Layer 9 of a small transformer language model trained on English Wikipedia (15 layers, counted from 0, width 64). Numbers have three digits each and are written without spaces.
A neuron's activation on a vector x is GELU(weights . x + bias), where the dot is the dot product.

Input weights of the MLP neurons that the questions are about. A number n stands for (n - 500) times 0.0016.
n10 (bias -0.006): 579573343396519489697693471460341427390540452498413431560440542512332492676294557379374430470597460380312428393645433574539438440480397737461613731551375726399529486342603477509424499235277391
n11 (bias -0.156): 487481255367561500218709179607451463456496545690659665552452654418583433444487261436395339359392651377565343832450595620373595301498622629293335488367514590689735334457456446522657460500579458
n14 (bias -0.071): 630733340455334423652501388570819896534578442311342449362642556410568529532298535734367270426574680375363548451390761228351407629556668573613522513599676360673519339427514623644586630336371590
n15 (bias -0.062): 515386679570420366749520401415492303607514638504514294485630529647408443653542595591677539653585501477514168488554623523595540493422510730504640488633510432445404807360644606810507479498573432
n17 (bias -0.026): 400513640385502601452287467501548399339667669289341520487622498385547376768589511485448491452554583455602445607573485469499176469777681781376664718545613319552310297639336446488426589627700163
n19 (bias 0.027): 350571592691301522808420446699610459420637383425336469410532267580460506579558524443463466357610458582566291517464770437441413362300518525500481534338466603491610506576417548594444507420319570
n24 (bias -0.054): 451531539408491335595593490543721333447381403286488728635284521665381805572478711569509462536460294539674591123633565644721519465373553458740544481349391424440462591302627506583444554307476369
n29 (bias -0.044): 414522566712717396454326477487619617492304324610501243656505632418457539598452679588538476603264510495426483560432392506460474629470452655828651655722475353361267576496518600394587498378430345
n45 (bias -0.095): 510576561531419466495708158534453483353370749456422521580305734350326587336570338634646540323568369588527543381632527352522225665578382730602565782558641359518258372796594517620519727609595463
n51 (bias 0.005): 506560527528579517706407656668506516670326452607419812695518336373459523411435636759371527611509298779296407585354535455413574689596282634485560667571417366462536446539448428494584422631611439
n53 (bias -0.030): 455326590616509714497570677583590447345533600330368505347437568435556567421256508461491505380228563709469538464430781339597518355445646577634544338506557303450541431327300669329692543427452628
n59 (bias -0.210): 646762650727414670586563545382559320348428629194351577443462584644525465641408541383490389651592536240752511430595610510459397414481645546688371457555300625318402522589475409720412534224512810
n89 (bias -0.044): 535518658644560454682523506568507461437494380350583547494559525298520543544577378482509323424625347580178497405503499633403375488247423718527592608448595522549200584581558344537424513315610457
n106 (bias -0.187): 286496531652570579628491578521651398277425446346592335443528498476424247444781888507378705484723241499854654495705339659627349544361502501582468320303526602414296736601803374511730540575611421
n107 (bias -0.011): 608394490414426629551498438300507053541381184460497592552466568549528512512438522622341493321452406395621446602471527520364599390377491858287586497491422309615623452662399392531653370423720478
n113 (bias -0.093): 556489531657395528814491308413595607430379622611219684343368497455339647393410405447624733443498357520549428282236551637475468582528821273594484396410435345468452360542320508429567534501543430
n123 (bias -0.092): 561382394350506693448498611387496374499527573472572545434356669540277732715559648589455426585573525298455296772474419440474255514501490458217574445436646890421428585620652526518460500541732389
n129 (bias -0.025): 474723488581572500293572359532496462524621386528443475344429476411519428338596348290431440501452669441463373467513310458435717668485637605395525386271608350497150584751515590423652497493803403
n139 (bias -0.133): 548530527520626200514564632572812412550485437428680589396702553608573512435436377748387521484593620445487525758480712176536314486638415782613675383645481469569393500600450613812214680288513485
n145 (bias 0.021): 512750572480444517401500449550470682533534588602401481386313791464566554595473577354555267425435317414522688513512426466363490522505729456623614538584638461662562566369581354479252481582834592
n146 (bias -0.059): 439583486687798399405568405434446354503555458291550476278260468414415602605412492199579463420327603764694501481498439294373833580691630517458501590452298617460426532496304328468498690544386594
n147 (bias -0.047): 451635294405418399501470318610777471502424438572443384506475614720578579430437546376377317442566534306437478604667521426345415548358610478377577604422276484478395523493678340637500524469351390
n150 (bias -0.020): 463524424443660407484489537627529512328630518371530552547534471683574351587528580445408412405386502346393340503509537630528325284529511645375305607168430511641466547603564512700348340390678419
n155 (bias -0.139): 316587381381646698934541450538408548386288432716500637440347452546500403290339464367555600674599551322715428358497603655426709550582503525584605376552564400366573654492551729631473380469436423
n157 (bias -0.156): 559593372797572470334419625528479711361582660379595343360539507535479404507466623610526094876580396580407613640247467263565338531572677648608461500559684421638423512191606595281340632680556483
n164 (bias -0.046): 432737350570540566382482302490561371564558485589873534327329699703389423382212443547402411708503207570571582719546355723471627829503374593603547672452543466576740441294691523404368615582574647
n172 (bias -0.093): 369679390637315504531286491475692440234513662548441387298730600677626385338359457371545566503597791419325450508622607453425550537532799413509442278562565372464427719662500409642622576116406351
n175 (bias 0.017): 594440707535496543476641525348516617540454750405653720486313745327365669308362538420583582593320397550745506633370473495483556634400532673640590314544642657452551388578370410562533359738497538
n182 (bias 0.012): 281391679465512592507520427528645251435461392639335373301441503513762314632398233444363334458801650487356529407558562395528609636522523490584299443365492556645613485625317344591516700482575377
n212 (bias -0.142): 426514464490459487410363134342592510583449169557367423408536509249368326489474460578515251434829662327516690405716556678609284405631721512400265297600516382500563480415621300402505543494471475
n227 (bias -0.025): 292510463372707523537489481464525603536448609489620435517503621368622392976448398378365601524255577356274496660540496622632508657568675609243699382642476352644495412427504567655646593424567536
n236 (bias -0.102): 660255434375443568344952534274412540582673596586474505216470316664349575384565511680749461406356531629720436620608408364319355451615573513408294270487540457588367352818662557509449604364623505

Each question shows a token from some text and the vector x that enters the MLP there. A number n stands for (n - 500) times 0.0083.

"pre": 524493592749373354494385631514350541472409413493315623414667482562491546487525385199297635569547428380368388270682340555498501373538329383643482569654467362546495406663720460304367422542465703
The neuron with the highest activation: n59

"194": 538532751587633319478522693476477437517552511574495577573921491301740760514428461490564355444438535335468433339496608388498474437283263558540309503539490444413615285490546626487404475484334473
The neuron with the highest activation: n139

"o ": 450624728442424452490399515387353486463444568571468620375681372487576703204647505423417593457471612345349562395496282284440684317503358285423395695369329603614615390569645524363509372534404483
The three highest activations, in order: n129, n147, n51

", ": 527659660478645479284352553475471504481569326400517505581759536430342525395532456326508699426444580336537565399535458238101609513463355316415583537588485557528678338478534535465301397644521330
The neuron with the highest activation: n146

"Ser": 487253615664551549410282574458355558570596546421417725493721544377516569560515469456457410420684491398368576282531386571504390314418288283533349651555499541700694157547616603494536553471494439
Which two neurons fire most, strongest first? n212, n89

"as ": 430585746492550343394455517326355478507492624488549555387655439468469633195491551330478635436355572381288621322380416290465540370461285316417341755422319578535649374578591584376620491518448490
The most active neuron and its activation: n146, at about 1.2

"== ": 385541559446425359327406560447458723496480415464446395740703540393445521402447405563443694659651577395531533399586646413216667385407309131452368546418603378471643442623603441437440525433302429
The three highest activations, in order: n172, n14, n212

"way ": 424551710529343396420382735588488527547444513628565457296651507462623529216472531467493643463470654298387623338446320318361605481369165386404412735445510497447662381499534546533664371440405523
The neuron with the highest activation: n172

"ween ": 519528647596416362359451622521563572525534485642606382535631715542428573333484469314740735565531511297487510223469534353385667571359372326419439691526490454662578253617586559358416695609401405
Which two neurons fire most, strongest first? n45, n113

"in ": 589415708448534445293382528397479499426529479610431270689669668451504507253536467526535562576547470314403631357576583324316593579355270290497636560663482514594657272521638671331540611550553350
Which two neurons fire most, strongest first? n29, n45

"on": 574323778485440517485237633422433444477727564486606624419634407430568477515650414361502262500521593286202536223619508501605605593403325404619467528658495577460742420531480608576536379496603561
Which two neurons fire most, strongest first? n182, n89

"j": 396408740565543519359574683429326465605504590521643642497533468262542677560552621398572536245628712368453627317458353520639593339416360291595469675590570518608472252416648651399444481369433459
The three highest activations, in order: n24, n89, n10

"Rev": 535384779635522512613323559595343504472490547300473711569640500354579812549414360389604497378537578373296491394598506526579585453555364210487476470602330462485561295616820534433456590442499513
Which two neurons fire most, strongest first? n89, n113

"in": 534411571491466499273349577278403471503542496419413565435799428514628364547726455485579623436492380471382519242704594581541720443405214518571732597518579485586734473577653648543625512594481659
The neuron with the highest activation: n15

"was ": 600565489485524254258346662435496473600663375461514500516611423458470630231606514477454757639504589261350428452614397390181636517267429457520474564620479518303558300515550615435409384602415488
Which two neurons fire most, strongest first? n129, n29

"Her ": 390561651526562420260313623499355484388468296443588548587736573518431585337465440403503638483432405325389380499502418520147572423443255309345423706522657503518698531531748473491369522465469417
The neuron with the highest activation: n164

"inv": 548512642616565299433382562375362438521385556371390730359590417362620517551489265452479536476487513194485656243609319626484563507362457373472371472638478409649660318576738625509420461346313505
The most active neuron and its activation: n212, at about 2.2

"od": 483433531745543409532315554470335543527733594672511649423721365528637616450530508454524570381417553350460650387608429614754650257606287437467456682563613592552637240400553576581530381617513333
The most active neuron and its activation: n150, at about 1

"tw": 606509672584539435576410698381312492467443308459482656349720333603628698564394469374573418441380508355441726387622435751552739460396391612464458508485508583487652265472662681296583467548408529
The three highest activations, in order: n10, n107, n24

"Arm": 457371755566506615574191601631365495675468446457553671464686502317646600513415472519521471452528553390334550245523396642466597281511311418508344677602556500643649302556713640348517410503470569
The neuron with the highest activation: n51

"40 ": 457581715499412473329327574422338460396460402461659491379679460624415665404490556444525627452632447390437547241406292381384593418402163628340476687489542446572689245477425535399567542543288543
The three highest activations, in order: n107, n164, n10

"M": 587466641680685495549382723496188488316606483449521730586772534411495510489625475383465467371569537352441599374448563515430521306350456401665527668370599402640790294381507634440551530563511582
The most active neuron and its activation: n53, at about 1.9

"works ": 556456609366419247383364655504578573389677436542430459354671347390472594317541573437695614550427399310423613395463393315419723359371332525407444737569429473410729267439587532576389406504349498
The three highest activations, in order: n10, n19, n14

"act ": 511489662544431446450228670510522547390561424614477389212655306413418668223413445301547662512581496489520649390430518294413600516403344319456504755458465484521721495472603662467494307594378546
The neuron with the highest activation: n19

"from ": 601505689434497494308469689637511449450553384504386346557651640428483529155599524502643598569536536255374550346522549376343537551349344280463495605642430617566768281473549519351450599610541304
The neuron with the highest activation: n182

"that ": 514653769460513386280381535636571490364530473372514501463680571410402553358508460349613735465433521298458560525698451368136461654477387439330539578549521582486779264535482521470399496638458354
The neuron with the highest activation: n17

"there": 735606655543435253414515592500466501467596568596482576481634399525500490546469469368656669416456565541273415342579529359556763557352489360401551467786535546316730220568701663641603556496513413
The most active neuron and its activation: n172, at about 1.7

"a": 481483589491585474567377654330140482440477627528340655467543311507491533434745541460330466376424694388485537316607377492582769389357472465648498506610489511553705290556654789546509500591492395
Which two neurons fire most, strongest first? n155, n10

"f": 547425583611533469565468612499322577399372378327352775560847444489526467494572360392505564532558578335553602290697428595477697405335555522629516658613611465463665360502726676514477521755401563
Which two neurons fire most, strongest first? n155, n59

"trans": 466449770610387400323394625638367437379297517440364633343753466405531505531586261534376602384528487465284462277582482626386628575441374512537467629530615449588672346604791551525602472597533648
The most active neuron and its activation: n89, at about 2.4

"s": 381464686428442521312505710544456633548525734421588601550596335427438479618626478311743647313546624411360531396280673405598640439535284399637491506663452411367759362399600477407508449632559593
The most active neuron and its activation: n53, at about 1.9

"prof": 502544673722456616359465597636383589240546499330391659522697392355433638557410397354619703572599623329479585319487525643506560366438491360396557657621500287345629325683663601556511489378433552
The most active neuron and its activation: n59, at about 3

"ong ": 415631649499474402500331568467271405447421578546558614438803496410565668349612545349596535373445493301404660385422524386289663344386371378302564754593403689692575417418614617519506451550384419
The three highest activations, in order: n10, n89, n147

"for ": 576620555484542378314378676480538534461530358329591476573692574482420546227575523376584678595624484310496535331550597375170552509266341290416559560678501548550696348495509428388405403574539290
The neuron with the highest activation: n147

"ly ": 411606543458505291313316639356589452460558496423445489379601444464538627256530538298619780610542491442490405515591342347232575494293313338470570751463417525353715390463609627373468393549465442
The most active neuron and its activation: n147, at about 1.1

".": 556480714482498408322401555450288478578447583600569547556786414355231490658429467630612630305529738466592558541556597353212651549426316527579340442477545521466758295644446511427432499531488418
The three highest activations, in order: n236, n175, n11

"nov": 608237703673556348504519585343516369392623422477545622515821300281436731476306549209508419452396435406381558395552477496573685430523383543627561549558413432598609351379680560476552488593423457
The most active neuron and its activation: n53, at about 2.2

"month": 529297592680454446369454653436533564548530512387420555430841574461508555594533510327645624349530544547344248453447407502647606504363186515596434514696575505488769254597671599535660444468570488
The three highest activations, in order: n15, n53, n175

"ter": 619299533666470492370423665502535594472581602460507392529834386503456415564487540343663477395505561661454583371527368518621646630486223411460320482475644314413682422509559620521573292813686548
The most active neuron and its activation: n157, at about 1.1

"of": 573473593649549399296298585627400478377484585484615427454718519624484572579447470452618622195481543532338523125548467644523801375492459288375526511568563547558558394560588638415517333671649583
The neuron with the highest activation: n150